Layer 6 of a small transformer language model trained on English Wikipedia (11 layers, counted from 0, width 96).
A neuron's activation on a vector x is GELU(weights . x + bias), where the dot is the dot product.

Input weights of the MLP neurons that the questions are about. A number n stands for (n - 500) times 0.0022.
n8 (bias -0.135): 490 519 426 395 533 491 698 487 568 394 490 533 244 557 486 503 609 633 607 529 628 470 437 410 303 652 538 566 619 494 493 543 627 670 471 412 397 416 678 643 536 422 538 434 318 600 625 472 303 617 434 429 450 413 444 263 532 556 556 456 447 740 431 535 420 334 536 689 530 421 652 437 470 341 448 547 395 457 589 426 875 484 416 494 574 402 435 503 634 632 596 731 415 513 353 410
n34 (bias -0.110): 457 392 309 557 622 430 496 402 511 464 471 339 542 503 466 320 705 438 336 646 408 742 611 535 445 399 445 575 378 507 504 566 587 424 318 281 485 341 486 496 612 467 500 401 746 459 431 556 541 297 513 359 318 522 784 669 486 718 576 352 417 729 644 466 439 692 583 652 324 620 504 253 403 614 458 436 455 436 503 474 631 313 515 609 522 493 395 403 706 518 563 679 421 441 365 584
n70 (bias -0.249): 532 666 515 418 468 418 403 296 472 615 349 404 553 578 548 412 311 547 297 571 635 587 580 563 514 400 602 589 677 543 446 488 417 637 450 490 331 662 665 327 797 394 483 357 486 588 486 455 554 553 605 286 347 619 480 536 379 649 622 515 729 440 632 226 787 610 647 666 485 497 562 558 557 468 560 400 386 423 620 232 389 453 442 517 511 310 337 546 612 412 521 473 496 559 429 652
n77 (bias -0.100): 506 534 409 427 503 551 641 401 475 600 439 592 359 637 477 572 460 449 552 447 565 554 727 512 412 442 391 653 470 533 420 517 611 549 557 664 613 705 490 399 417 595 488 409 452 506 372 653 524 389 623 237 521 358 443 318 485 500 786 398 443 403 216 335 584 355 224 346 406 562 510 490 570 509 497 468 612 560 509 587 346 516 386 600 588 552 457 548 494 684 370 466 510 463 570 587
n86 (bias -0.181): 540 504 749 310 584 378 696 891 658 737 549 663 513 466 615 378 537 120 392 354 441 536 514 327 521 491 449 593 130 360 411 300 649 568 645 483 524 145 580 465 349 559 661 313 580 462 605 792 542 504 735 374 428 419 604 567 710 647 187 473 367 639 557 496 650 373 598 295 495 328 491 562 368 544 430 568 614 297 466 212 562 407 766 370 482 436 546 394 492 368 594 724 610 440 469 549
n104 (bias -0.076): 472 391 594 303 605 437 475 387 521 390 521 546 639 530 427 615 577 710 543 515 615 418 455 641 426 249 265 468 671 500 641 413 354 598 738 523 443 593 355 594 366 417 473 351 415 627 436 607 500 402 519 393 339 375 682 482 612 423 617 692 644 577 584 412 366 472 532 511 529 393 327 582 665 340 485 446 584 480 642 497 383 317 256 545 688 452 595 770 503 594 329 344 458 578 479 347
n110 (bias -0.239): 461 335 536 512 299 521 703 438 546 735 371 689 309 515 480 746 468 594 472 709 492 528 846 504 655 481 360 349 588 424 624 588 253 645 554 592 442 383 473 458 648 253 638 525 602 515 378 520 493 488 259 428 548 445 485 644 526 618 469 596 648 306 473 344 467 427 660 379 425 367 246 418 477 665 480 391 652 362 586 381 258 496 397 723 444 360 589 438 278 743 410 466 589 605 515 634
n111 (bias -0.081): 552 277 477 633 570 566 511 511 599 478 736 212 405 458 500 496 627 500 564 321 583 520 595 500 542 586 549 404 492 638 377 684 493 535 648 500 779 556 735 456 615 611 358 461 627 402 447 259 267 518 622 354 621 583 730 414 644 356 489 298 574 454 348 564 429 349 373 238 333 325 382 620 226 419 394 575 642 587 461 466 628 489 640 576 492 423 569 515 428 691 540 640 592 514 404 335
n120 (bias -0.079): 372 17 510 486 448 585 543 476 476 308 534 552 589 613 771 432 712 394 138 918 408 782 586 384 387 595 124 656 382 558 481 485 280 591 495 577 551 626 619 439 486 427 596 475 519 257 164 460 595 476 622 528 368 336 455 429 666 901 558 246 714 609 505 682 259 335 610 486 592 324 680 567 547 571 590 347 471 330 463 539 510 428 403 741 725 457 574 462 443 622 385 803 500 298 571 582
n122 (bias -0.156): 514 490 661 436 457 666 395 367 628 583 573 489 348 431 548 529 440 337 536 630 496 494 511 588 442 716 736 529 552 513 424 450 531 606 482 726 458 480 500 472 611 393 469 553 514 398 319 414 548 600 654 475 507 544 547 727 601 456 685 507 270 639 303 414 750 475 243 381 412 361 562 287 640 592 443 409 633 426 631 299 666 403 222 693 640 691 552 479 662 437 340 496 525 500 472 533
n134 (bias -0.135): 462 455 345 311 450 590 601 517 463 508 602 437 297 464 657 810 334 436 457 338 410 500 589 504 440 445 296 630 231 422 437 224 516 653 329 352 468 452 323 417 399 491 488 589 563 596 564 742 852 508 535 706 468 313 567 567 284 687 368 418 597 491 433 581 664 533 657 432 659 558 698 555 508 176 177 390 621 484 512 869 599 525 281 504 388 511 692 492 659 487 512 682 429 650 292 372
n140 (bias -0.186): 393 403 662 565 704 529 399 532 614 688 485 357 567 322 243 566 288 652 482 512 694 539 363 335 456 486 445 536 418 463 378 465 431 404 604 503 535 412 536 564 720 659 528 200 467 452 438 305 661 326 586 525 435 456 712 457 542 486 402 589 342 665 586 562 773 596 562 551 427 367 478 359 504 514 314 448 582 416 500 380 828 637 335 602 552 393 500 471 271 489 451 399 682 479 528 518
n149 (bias -0.116): 659 489 457 179 549 598 310 371 466 622 584 598 619 478 374 391 598 576 296 675 577 510 444 533 532 447 504 621 758 754 443 582 591 265 718 338 720 450 359 485 333 558 478 624 557 410 551 294 633 354 594 336 453 619 440 318 577 701 557 442 546 369 614 467 360 583 683 450 508 360 446 702 489 609 376 526 649 639 624 267 533 360 728 533 399 634 575 387 413 593 482 324 654 441 466 454
n175 (bias -0.174): 625 421 384 488 301 549 410 433 577 378 555 481 415 597 625 332 690 598 167 551 815 398 434 698 485 324 388 473 460 536 500 698 602 713 597 530 576 448 422 539 535 412 642 653 453 419 701 410 474 330 775 362 582 524 540 606 492 533 559 396 301 537 383 361 525 794 606 370 357 525 472 642 508 373 615 411 279 709 500 390 412 281 727 458 785 472 378 453 385 364 390 374 585 587 341 401
n197 (bias -0.143): 334 672 285 596 504 510 515 686 529 507 519 632 584 662 427 458 408 507 203 557 440 629 488 439 454 366 454 555 447 490 415 440 372 539 364 746 536 448 337 453 452 432 387 508 552 507 525 709 461 672 378 638 489 474 580 704 471 517 698 333 404 724 493 511 477 548 537 291 670 323 300 750 423 613 535 256 470 417 511 433 409 674 353 558 572 363 381 699 312 523 607 552 669 318 343 328
n211 (bias -0.160): 330 471 596 567 663 553 392 564 480 470 676 330 237 439 517 527 607 638 565 298 418 443 731 438 646 527 424 390 407 338 624 594 623 375 633 637 565 418 527 391 661 462 352 557 534 471 525 601 742 434 506 533 532 480 550 584 419 544 540 593 470 392 614 631 564 328 449 605 387 395 541 608 273 460 701 449 507 434 626 433 309 617 387 582 634 560 448 667 617 576 370 312 663 584 470 527
n223 (bias -0.132): 365 542 576 500 251 547 412 641 205 783 717 365 565 642 609 446 554 306 269 510 679 661 523 414 525 557 291 657 536 626 412 538 500 580 578 567 938 306 636 353 649 680 487 380 795 429 170 408 621 530 428 388 471 584 397 522 704 571 412 401 504 463 461 710 477 344 399 231 348 476 608 376 469 171 731 381 627 204 584 639 425 605 540 496 496 460 568 439 342 698 428 353 687 352 596 447
n243 (bias -0.115): 367 390 663 546 344 457 618 510 581 375 352 630 513 550 547 684 416 586 414 636 537 550 486 497 302 369 596 334 456 597 444 461 456 581 672 596 233 518 539 474 556 265 347 531 746 481 556 387 599 303 572 519 444 639 469 719 472 503 566 624 529 473 327 340 393 374 457 355 683 416 336 559 578 565 493 647 503 387 447 606 444 572 490 529 580 482 422 526 491 396 472 687 532 484 649 669
n247 (bias -0.171): 611 572 614 492 356 592 297 541 557 621 325 492 488 342 646 525 526 425 513 432 609 396 338 682 288 409 288 393 517 631 488 522 659 539 512 610 420 617 471 912 488 470 429 483 500 351 496 478 469 537 632 500 512 521 473 550 540 500 292 288 268 668 455 666 474 508 317 592 458 363 559 363 475 663 691 493 95 399 576 242 611 397 896 480 398 634 431 508 729 678 620 233 734 600 459 705
n248 (bias -0.113): 395 512 364 639 515 552 643 522 494 459 609 660 619 453 725 544 519 675 513 595 551 569 490 582 615 575 282 293 510 488 481 310 569 630 248 538 517 512 416 448 509 370 360 543 463 383 562 438 524 469 608 555 447 375 526 578 545 435 716 519 537 374 698 408 562 337 572 466 475 394 620 569 512 368 559 434 596 474 428 590 314 497 408 385 293 531 365 599 403 500 554 553 598 611 325 578
n251 (bias -0.139): 493 531 554 423 412 538 454 578 399 511 340 199 590 497 580 417 577 521 500 318 356 472 391 645 533 249 470 444 671 690 602 470 670 567 595 601 447 596 383 430 574 554 429 586 496 507 503 474 590 570 552 400 476 771 609 260 476 673 514 627 733 555 549 743 277 580 567 464 374 565 493 351 658 490 370 428 326 500 622 516 508 338 590 572 529 395 698 553 555 659 544 660 465 575 430 154
n252 (bias -0.150): 483 403 415 531 300 546 462 163 514 587 545 524 667 484 457 475 880 615 507 523 613 463 478 635 569 389 543 548 596 465 448 738 487 560 476 507 574 454 438 456 694 468 467 474 775 428 553 439 562 736 396 656 444 580 354 358 289 438 584 521 472 504 289 497 365 534 531 242 539 363 472 556 486 428 555 500 422 380 676 406 392 344 616 436 351 506 633 366 554 361 657 705 551 553 425 542
n256 (bias -0.186): 349 479 269 603 618 369 649 723 749 750 616 471 427 405 538 655 274 593 470 403 500 390 421 645 331 541 285 504 317 593 659 484 529 405 404 535 377 608 530 606 585 283 571 801 578 549 454 407 641 471 439 594 511 317 483 530 453 472 563 329 222 755 482 596 633 438 668 534 628 346 439 440 485 328 516 368 592 389 379 527 623 515 526 760 473 580 373 563 449 329 453 552 397 489 522 414
n273 (bias -0.245): 374 265 681 278 374 715 536 475 310 638 541 656 590 543 877 603 568 740 526 650 438 600 398 382 596 470 500 152 453 613 378 277 792 500 435 534 603 314 667 151 399 770 277 537 708 299 659 400 654 485 629 768 732 408 675 242 427 333 367 438 616 384 500 112 724 600 780 582 686 463 526 449 702 495 447 461 604 694 558 532 125 348 407 648 204 208 647 545 239 490 549 669 329 388 640 464
n280 (bias -0.156): 410 438 485 560 526 745 477 655 530 702 412 556 467 219 445 400 371 546 661 339 438 561 532 496 715 557 680 594 449 577 538 545 587 677 541 540 581 589 640 385 560 372 475 572 265 532 608 492 493 702 379 711 435 527 528 292 511 561 508 306 734 366 406 449 552 474 591 82 450 253 400 413 436 470 583 347 554 553 638 408 451 761 446 445 523 418 504 263 573 655 533 260 466 573 605 584
n300 (bias -0.224): 368 578 607 552 332 582 419 556 619 342 561 312 393 726 396 496 591 476 427 297 529 752 244 324 542 363 531 692 959 504 528 781 519 492 556 489 556 436 560 552 500 376 600 712 322 751 607 349 557 746 456 453 446 630 372 637 434 591 638 430 797 353 376 542 606 488 464 415 500 504 241 439 532 544 420 633 438 304 454 504 457 375 398 590 698 290 592 464 426 450 325 565 679 674 393 500
n324 (bias -0.144): 675 504 643 397 572 433 668 324 326 580 552 690 633 367 550 659 707 536 617 469 537 568 331 383 443 396 413 428 553 648 332 483 496 401 770 644 607 696 672 614 420 688 664 348 476 602 378 392 492 382 595 676 409 621 444 428 539 764 902 529 548 346 305 538 513 504 560 130 467 404 516 544 436 733 340 358 541 579 465 381 281 500 533 484 430 493 595 385 353 270 558 448 631 623 322 585
n332 (bias -0.160): 503 438 588 452 525 418 705 596 528 500 616 405 453 324 540 477 477 654 558 647 445 369 581 665 443 439 488 529 736 618 427 665 598 415 557 503 469 371 551 632 592 418 430 439 465 527 376 537 642 472 579 672 384 349 527 503 364 551 490 507 427 733 366 494 823 604 676 648 601 450 409 519 437 484 292 414 424 593 518 532 445 372 292 491 565 454 341 405 726 497 494 394 399 432 427 484
n349 (bias -0.283): 639 478 619 446 577 765 181 310 458 480 359 254 454 448 476 726 504 535 736 517 303 472 512 640 474 605 518 554 388 752 446 513 556 567 512 415 446 460 589 424 577 440 374 680 403 775 518 504 500 500 553 527 563 500 536 345 751 313 746 464 531 520 202 378 570 385 551 539 532 518 219 438 400 466 414 572 580 496 541 293 508 779 638 560 413 671 653 500 439 643 710 408 634 481 588 320
n372 (bias -0.194): 481 573 388 403 497 517 387 315 494 538 528 528 522 428 772 519 451 554 529 545 484 573 384 500 426 613 476 444 481 660 400 416 666 631 512 396 537 409 440 503 735 449 368 447 362 470 458 546 432 469 340 359 578 348 477 481 443 334 462 391 569 471 503 545 563 834 582 522 478 509 449 383 678 543 546 383 619 597 359 475 584 434 717 649 478 347 575 615 572 609 536 608 689 645 478 361
n380 (bias -0.271): 364 394 399 306 626 655 284 527 426 576 600 514 591 422 532 350 542 421 660 549 535 463 729 377 526 521 402 313 430 475 651 551 553 497 510 464 522 513 442 433 640 458 490 500 558 675 412 489 617 483 594 487 575 600 349 592 718 568 683 419 346 482 531 588 626 361 345 331 448 434 524 607 428 372 471 341 327 430 694 531 456 544 458 543 525 352 486 554 632 237 427 397 483 823 398 735
n382 (bias -0.141): 371 285 457 387 506 477 558 655 506 523 305 609 560 592 330 533 380 497 444 518 484 506 668 554 540 487 432 584 380 521 555 278 668 512 365 386 424 375 594 433 684 616 342 561 484 503 641 470 460 309 689 585 491 572 470 581 522 479 415 467 561 487 635 355 435 356 679 480 523 571 342 653 506 414 632 475 733 657 447 532 372 565 507 513 497 611 714 590 586 507 631 632 388 450 280 657

Each question shows a token from some text and the vector x that enters the MLP there. A number n stands for (n - 500) times 0.0095.

"-": 529 384 502 517 541 299 589 378 409 348 586 581 661 321 396 527 397 437 478 600 334 387 410 600 458 508 611 553 589 430 373 533 387 415 629 624 407 410 671 393 485 364 457 387 379 533 596 424 572 593 391 624 651 612 517 541 588 461 360 619 503 372 533 632 477 452 357 547 482 709 532 573 612 584 388 758 391 670 469 538 412 664 535 570 576 543 408 585 408 540 428 570 390 512 620 450
Which neuron fires most, and how strongly? n243, at about 3.5

" Hill": 384 625 513 465 536 311 518 517 397 423 587 641 636 346 410 479 431 455 366 545 393 178 481 555 594 553 657 650 552 316 475 581 542 495 472 295 364 586 406 608 577 321 557 399 396 221 616 518 436 538 343 540 664 556 377 537 523 601 605 613 422 453 443 613 529 522 489 473 484 684 494 484 564 524 511 633 592 500 538 712 424 588 447 350 440 485 522 683 360 598 417 560 610 532 669 322
Which two neurons fire most, strongest first? n197, n372

" late": 600 422 569 498 503 380 500 375 366 487 629 526 597 278 331 549 534 418 456 599 404 543 437 544 555 602 796 702 435 182 571 480 487 627 499 467 368 589 516 472 431 484 667 394 344 507 569 640 321 603 321 594 629 545 481 616 541 539 407 620 447 433 427 447 535 467 400 434 558 607 545 459 540 569 465 664 411 498 558 494 401 360 605 455 473 486 512 485 459 337 560 579 679 552 563 459
The three highest activations, in order: n86, n252, n324

".": 484 506 370 703 483 203 398 573 338 402 576 539 752 350 342 610 354 462 486 597 510 292 547 580 600 554 634 646 391 400 422 501 469 383 425 499 470 464 489 383 548 473 546 536 426 495 486 501 353 538 507 567 702 505 449 564 482 590 476 378 396 502 527 586 531 557 366 725 440 374 508 568 423 594 498 591 404 642 540 612 396 425 546 481 396 580 454 620 430 663 430 617 487 476 595 530
The three highest activations, in order: n197, n256, n382

" near": 393 473 302 531 560 247 366 478 458 440 467 628 655 300 282 513 391 428 449 575 433 393 403 568 440 522 707 675 447 330 434 660 548 491 500 337 465 440 588 495 562 473 647 402 515 416 585 566 489 694 395 539 631 588 609 610 501 671 555 611 447 531 567 514 556 444 459 506 465 734 597 364 477 510 469 560 514 685 390 500 427 473 526 566 573 392 338 461 454 464 525 549 570 563 697 365
Which of these neurons fires most? n34

" h": 609 444 489 519 544 218 380 470 463 492 611 466 537 365 411 450 443 471 656 534 360 211 332 634 552 533 590 687 527 156 355 576 487 497 447 359 513 570 524 454 378 472 613 290 558 612 575 543 398 672 530 569 520 548 539 472 549 551 562 502 446 559 649 472 563 341 426 474 396 811 566 558 595 429 581 528 570 452 410 649 426 446 697 449 484 677 449 570 501 535 467 527 303 518 627 429
Which of these neurons fires most? n86

" the": 419 433 484 505 514 366 431 649 378 594 549 433 639 42 433 476 403 460 514 620 450 242 478 569 397 521 591 726 416 454 475 564 494 535 569 568 382 473 508 559 484 496 544 457 428 461 657 563 482 602 315 552 437 572 393 560 581 397 446 509 500 494 459 556 462 550 405 448 390 651 614 488 492 588 472 543 442 592 472 763 462 542 457 409 509 659 506 583 315 653 535 505 552 528 553 621
Which two neurons fire most, strongest first? n280, n247

" both": 409 385 414 424 486 296 520 509 425 525 445 359 666 127 368 476 478 432 484 523 478 322 524 508 494 583 666 615 491 446 454 474 658 551 557 522 451 585 489 481 522 431 499 424 442 582 495 536 494 741 314 523 663 434 395 582 584 622 448 544 315 399 559 530 454 589 447 475 451 683 670 421 554 438 514 734 446 816 605 553 446 473 632 414 488 582 629 513 477 513 422 503 572 528 521 468
Which of these neurons fires most? n251

"nce": 433 488 387 556 452 390 426 383 357 471 613 451 631 297 369 437 451 430 450 598 405 344 434 672 564 480 525 757 502 330 329 555 510 377 583 502 355 456 515 580 477 564 459 476 570 394 589 602 455 621 385 495 594 565 433 577 597 764 476 764 471 474 486 657 616 494 447 572 424 743 521 386 469 467 459 657 449 525 476 782 396 581 480 390 459 535 504 578 436 487 399 495 553 507 505 490
Which two neurons fire most, strongest first? n223, n134

" Ed": 538 665 510 499 625 217 451 468 343 286 479 489 589 361 458 494 376 497 493 585 384 303 499 458 515 556 646 627 500 379 550 515 472 501 548 541 332 776 498 454 608 400 581 319 279 334 648 470 434 505 408 550 491 462 418 525 438 655 435 569 320 508 473 682 543 587 352 590 472 746 495 455 502 575 509 862 506 624 578 670 493 494 450 529 316 429 534 572 335 595 602 572 453 524 546 528
Which of these neurons fires most? n8

"ing": 461 429 575 422 479 267 363 643 356 416 540 408 664 184 402 509 510 412 516 560 449 307 442 726 498 486 644 673 518 529 495 532 556 565 557 605 434 369 501 564 552 603 603 514 461 289 674 457 532 632 355 452 568 531 463 543 502 666 479 432 534 438 499 643 475 554 325 474 317 732 526 498 580 504 579 734 450 619 502 646 422 578 405 457 432 489 512 558 293 477 463 578 501 421 494 494
Which of these neurons fires most? n251

" are": 503 364 340 556 576 244 468 425 400 367 569 583 704 214 429 462 326 483 382 565 384 214 695 624 535 543 511 581 570 299 383 517 552 363 526 588 451 655 596 637 594 473 523 569 494 657 520 513 474 654 532 569 596 446 402 502 548 563 441 405 539 346 649 540 552 561 505 445 386 687 603 516 465 419 469 608 449 597 594 688 405 610 545 464 501 499 439 470 416 517 431 417 515 574 520 413
Which of these neurons fires most? n380

" out": 524 507 484 536 437 261 435 444 286 409 489 516 639 244 397 499 229 394 537 507 405 404 466 576 520 450 726 678 590 303 459 625 522 624 390 545 380 475 535 510 413 351 624 390 502 503 517 595 558 655 522 532 616 541 388 711 511 766 406 557 558 528 411 533 548 471 499 570 394 626 592 504 591 530 486 603 488 667 649 527 406 424 589 433 345 682 496 510 362 446 438 485 534 499 548 514
Which of these neurons fires most? n70

" constructed": 595 573 466 510 349 304 426 380 368 474 543 585 682 208 418 541 459 404 433 550 441 133 541 493 619 574 625 611 540 298 433 577 523 536 439 516 419 572 521 393 518 391 551 439 430 450 501 487 546 654 493 465 586 679 381 559 511 739 512 474 450 378 603 570 707 489 401 461 461 775 666 544 474 461 493 612 451 669 574 638 363 545 451 474 401 416 478 413 506 665 433 492 518 610 523 514
Which two neurons fire most, strongest first? n70, n380

"\n\n": 498 285 480 509 439 285 472 518 384 434 528 504 661 367 409 489 429 449 428 744 424 403 628 558 612 614 428 715 502 295 472 519 432 509 461 438 429 463 521 446 535 453 554 478 508 493 433 338 446 576 438 561 636 444 476 556 624 617 459 328 476 450 533 636 528 463 338 599 473 615 468 512 483 693 588 621 500 516 412 690 453 298 515 593 493 409 468 650 400 744 427 618 536 308 643 482
Which neuron fires most, and how strongly? n120, at about 10

" online": 460 439 457 443 503 274 413 465 337 417 615 538 650 219 403 448 478 403 489 639 559 238 386 496 642 657 623 639 488 222 565 501 547 501 482 572 416 509 542 574 470 474 662 389 561 514 465 662 536 509 284 599 611 461 417 443 535 658 444 667 435 453 432 631 590 593 410 474 544 604 565 537 389 492 550 580 467 738 428 662 383 635 452 429 392 608 433 570 472 514 357 536 449 514 497 601
Which neuron fires most, and how strongly? n380, at about 1

" television": 561 304 444 433 530 314 464 638 332 414 617 506 581 320 447 519 461 518 443 601 571 239 407 619 614 616 580 681 454 308 477 435 529 512 460 488 474 560 544 580 477 550 455 417 460 603 622 664 487 508 219 498 594 535 369 412 522 638 390 763 552 378 464 577 463 577 453 492 430 643 576 478 451 524 625 636 405 611 324 696 395 660 419 343 523 657 512 612 384 493 387 547 407 410 512 574
Which neuron fires most, and how strongly? n382, at about 1.3

"mi": 469 446 390 456 536 343 384 501 423 379 535 354 620 308 358 507 508 580 517 532 470 533 375 672 468 490 626 518 424 472 438 644 266 398 465 429 311 666 640 529 408 428 638 565 432 434 556 519 501 647 408 572 507 641 654 556 570 363 279 510 564 398 462 579 581 394 440 480 454 755 500 570 572 567 397 734 501 704 535 559 456 556 585 393 573 723 624 582 367 470 434 619 565 481 587 520
Which of these neurons fires most? n349

"en": 489 622 483 512 434 313 452 429 447 388 499 418 766 211 405 566 412 379 436 608 492 280 461 554 498 630 629 566 581 323 485 529 492 526 551 476 384 514 593 552 574 426 504 514 411 356 396 490 442 745 652 490 616 497 384 708 626 716 425 602 506 415 474 470 619 448 350 565 390 772 569 493 566 401 572 592 455 654 406 543 373 608 482 359 445 471 509 522 457 561 484 457 564 540 515 538
The three highest activations, in order: n70, n122, n247

" with": 443 409 218 590 544 315 397 502 430 450 443 469 585 143 390 377 431 473 485 512 439 300 510 564 565 485 614 684 441 271 434 566 578 494 574 507 476 551 603 532 561 452 624 489 503 537 532 549 438 707 433 511 578 557 546 544 445 591 410 408 379 450 532 667 590 556 509 479 459 622 545 425 596 441 514 600 432 839 471 670 398 473 553 584 556 382 470 594 287 505 492 582 519 549 556 508
Which two neurons fire most, strongest first? n175, n280

"hill": 359 501 467 552 432 260 440 542 419 404 499 632 688 282 407 453 494 540 487 506 471 292 428 616 585 593 659 711 467 467 522 511 459 398 489 437 354 523 420 590 487 413 508 387 342 387 620 702 409 569 452 549 762 638 441 487 652 618 477 632 537 440 497 669 598 355 427 565 458 625 546 441 468 450 523 639 585 569 428 646 391 526 409 459 613 381 468 595 436 406 277 530 536 577 628 462
Which two neurons fire most, strongest first? n104, n211

" An": 590 581 453 439 600 309 440 420 406 477 488 529 492 211 421 508 314 535 577 624 413 150 585 461 548 458 582 582 379 272 500 470 504 414 441 582 446 614 566 780 476 474 688 612 331 362 539 532 466 647 499 588 505 524 405 620 656 490 367 371 478 467 417 671 433 523 387 532 481 633 674 525 477 588 504 518 487 385 621 563 548 526 493 433 414 517 460 601 325 691 531 556 433 548 550 595
Which of these neurons fires most? n247

" few": 478 360 441 386 495 82 493 575 400 437 576 494 732 305 369 528 517 409 553 572 423 278 574 546 590 493 681 503 468 339 398 478 486 490 521 566 434 556 573 555 351 490 568 384 456 485 490 666 402 689 438 616 634 535 487 466 576 697 387 487 458 384 573 615 394 470 465 408 560 722 632 562 504 486 357 509 417 750 626 479 478 453 494 419 622 582 553 554 404 513 565 514 628 543 439 440
The three highest activations, in order: n324, n86, n251

" display": 458 462 400 463 465 174 377 403 428 504 595 513 601 327 409 466 500 505 461 546 456 48 479 661 618 628 738 613 483 238 443 483 533 390 522 496 520 484 571 527 335 469 503 502 552 446 459 599 553 616 321 482 577 787 503 493 503 719 445 576 484 356 461 591 609 536 381 587 411 668 583 527 428 416 501 616 511 585 471 696 434 473 441 479 520 591 449 599 430 610 334 604 594 491 561 456
Which of these neurons fires most? n211

" In": 577 490 501 460 463 314 532 483 443 517 523 476 549 201 331 580 330 381 516 724 396 478 613 528 554 506 724 578 352 304 496 534 469 542 391 386 413 495 627 702 583 468 749 489 352 331 523 445 475 664 569 538 648 564 484 624 580 528 480 485 402 406 492 543 586 592 428 545 474 537 600 405 560 497 571 617 409 495 562 452 478 421 553 398 476 553 371 550 398 506 570 560 557 470 625 391
Which of these neurons fires most? n122

" October": 598 424 517 489 432 270 566 454 402 522 614 579 727 327 428 555 545 484 439 627 430 429 482 522 590 521 780 603 479 385 469 518 516 605 320 402 404 473 555 525 455 366 596 479 469 499 546 684 431 638 225 564 699 472 415 603 566 534 512 552 467 387 398 554 555 487 432 485 485 578 486 303 689 556 495 723 349 475 497 567 319 567 545 552 467 539 467 626 343 464 376 505 555 535 581 362
Which of these neurons fires most? n110

"ever": 573 456 426 470 454 412 491 385 326 408 562 543 572 213 402 615 490 432 387 647 544 171 443 515 448 477 686 661 589 397 403 516 467 402 518 439 586 497 517 621 472 453 684 572 606 364 555 568 299 651 481 487 681 480 474 604 563 492 433 430 396 360 593 562 586 544 379 598 548 815 477 540 369 520 551 603 416 720 535 526 428 486 513 535 626 496 458 513 343 672 409 544 497 560 474 412
Which neuron fires most, and how strongly? n175, at about 3.8

" five": 604 369 399 446 523 88 455 568 339 389 410 518 682 243 388 576 579 375 555 529 361 220 480 526 539 588 644 583 509 403 424 503 495 535 478 584 502 491 557 596 303 377 608 404 433 540 525 634 393 685 435 629 623 539 439 476 554 663 384 495 429 365 608 686 514 495 377 489 486 644 615 543 485 538 481 554 419 691 538 547 442 434 572 494 590 574 561 569 548 582 440 460 568 634 487 475
Which of these neurons fires most? n247

" Y": 601 410 383 453 474 320 484 514 445 341 568 440 634 335 430 420 396 664 538 512 427 298 434 561 513 502 588 739 473 256 537 631 522 454 511 579 331 735 545 514 455 360 596 385 424 354 496 577 452 469 447 576 565 573 511 491 579 416 460 603 399 402 495 509 437 560 408 406 402 751 524 462 670 584 625 711 485 810 349 596 462 560 684 435 397 394 435 647 494 500 548 630 479 531 533 435
Which of these neurons fires most? n175

"air": 538 512 453 551 435 373 472 448 341 399 557 592 581 388 372 513 450 522 526 624 368 289 440 484 687 575 660 697 477 231 493 369 460 528 448 522 416 461 440 651 557 422 443 656 525 213 744 424 397 505 369 519 575 591 459 535 521 538 476 583 545 389 447 737 411 442 347 543 518 777 577 414 398 476 544 691 643 678 358 702 434 424 525 521 459 489 546 544 407 539 402 549 511 542 610 532
Which neuron fires most, and how strongly? n382, at about 1.1

"ory": 605 536 545 556 452 356 410 370 424 500 603 449 604 232 384 418 466 459 464 630 522 375 427 508 624 652 586 628 632 298 465 476 476 439 512 534 376 495 352 614 539 402 531 471 370 397 560 522 380 733 332 557 648 546 423 482 536 766 443 709 486 426 470 506 513 400 534 504 486 719 511 612 464 434 512 666 447 596 414 703 387 572 393 323 486 521 504 602 482 547 399 513 488 529 593 538
Which of these neurons fires most? n252

",": 501 408 496 641 529 380 461 446 440 422 590 491 700 142 417 418 504 506 447 574 486 330 502 545 621 546 595 678 387 266 459 526 509 410 479 503 561 614 516 538 599 339 500 530 445 604 480 461 300 732 516 582 790 602 460 570 465 597 367 524 375 391 497 552 610 509 337 556 459 582 604 488 477 564 528 663 422 605 474 609 442 468 443 514 364 406 402 562 513 532 374 554 553 533 477 449
Which of these neurons fires most? n380

" after": 686 401 260 609 502 455 441 453 273 430 491 493 492 232 443 479 327 403 564 689 560 289 557 398 573 514 735 654 450 255 421 608 465 583 483 413 418 446 593 595 477 532 676 581 537 458 539 559 411 635 587 506 684 548 634 597 463 500 442 397 376 450 528 686 458 505 496 543 430 536 535 486 562 541 601 648 408 634 548 536 355 439 492 582 545 423 383 595 343 498 434 545 518 471 427 470
Which of these neurons fires most? n175

" and": 496 479 421 565 556 465 369 477 429 445 595 501 584 61 425 485 487 522 417 585 442 414 556 528 563 481 557 605 413 207 471 684 455 473 541 548 495 532 514 618 503 407 529 532 505 591 536 433 443 481 606 562 654 375 550 533 404 539 323 520 502 349 518 581 525 530 460 546 370 710 513 647 539 464 380 545 515 715 456 723 375 382 499 481 465 556 464 601 427 610 560 582 449 588 675 436
Which of these neurons fires most? n134

")": 490 474 369 505 507 432 480 486 390 444 607 540 780 295 341 419 535 438 387 528 488 304 521 642 588 527 708 601 572 301 403 465 532 340 454 506 525 539 522 528 469 482 506 565 497 382 619 414 428 530 563 536 750 455 404 566 473 625 381 397 430 453 572 623 678 424 348 553 499 572 530 414 516 545 545 633 364 686 467 613 335 658 612 488 318 488 386 646 440 613 442 501 614 571 540 431
Which of these neurons fires most? n247

"tt": 305 663 493 483 469 348 394 562 482 290 478 621 779 331 360 516 387 541 504 529 381 174 605 671 584 579 658 628 524 427 319 491 468 509 483 523 394 592 464 565 487 369 533 334 554 277 601 535 391 671 568 453 574 569 376 630 628 552 428 425 486 481 430 571 549 404 394 554 388 681 662 459 573 542 501 629 525 686 487 663 485 563 438 520 558 530 441 480 458 532 311 555 532 509 501 450
Which of these neurons fires most? n122

"=": 415 347 430 547 508 190 466 509 262 537 620 480 722 397 393 507 496 382 440 712 351 455 520 490 610 657 401 609 440 339 495 560 381 585 379 555 368 459 526 596 500 576 459 527 452 630 635 453 478 536 475 530 572 433 463 417 593 573 419 434 458 399 427 619 515 513 408 558 409 781 485 570 403 626 473 696 386 652 474 645 451 391 635 518 524 555 461 514 432 604 358 648 502 462 701 450
Which neuron fires most, and how strongly? n120, at about 3.9

" she": 493 345 336 479 575 402 511 476 475 307 599 560 567 327 300 522 280 450 405 478 531 428 402 545 462 567 505 701 538 264 535 632 504 457 456 348 464 533 580 539 396 478 462 512 508 498 534 574 466 625 575 597 668 483 360 560 526 623 465 458 438 384 616 618 534 529 426 520 358 730 501 482 405 628 610 573 562 551 562 726 396 602 448 509 362 683 463 564 375 696 506 634 523 408 539 423
Which of these neurons fires most? n382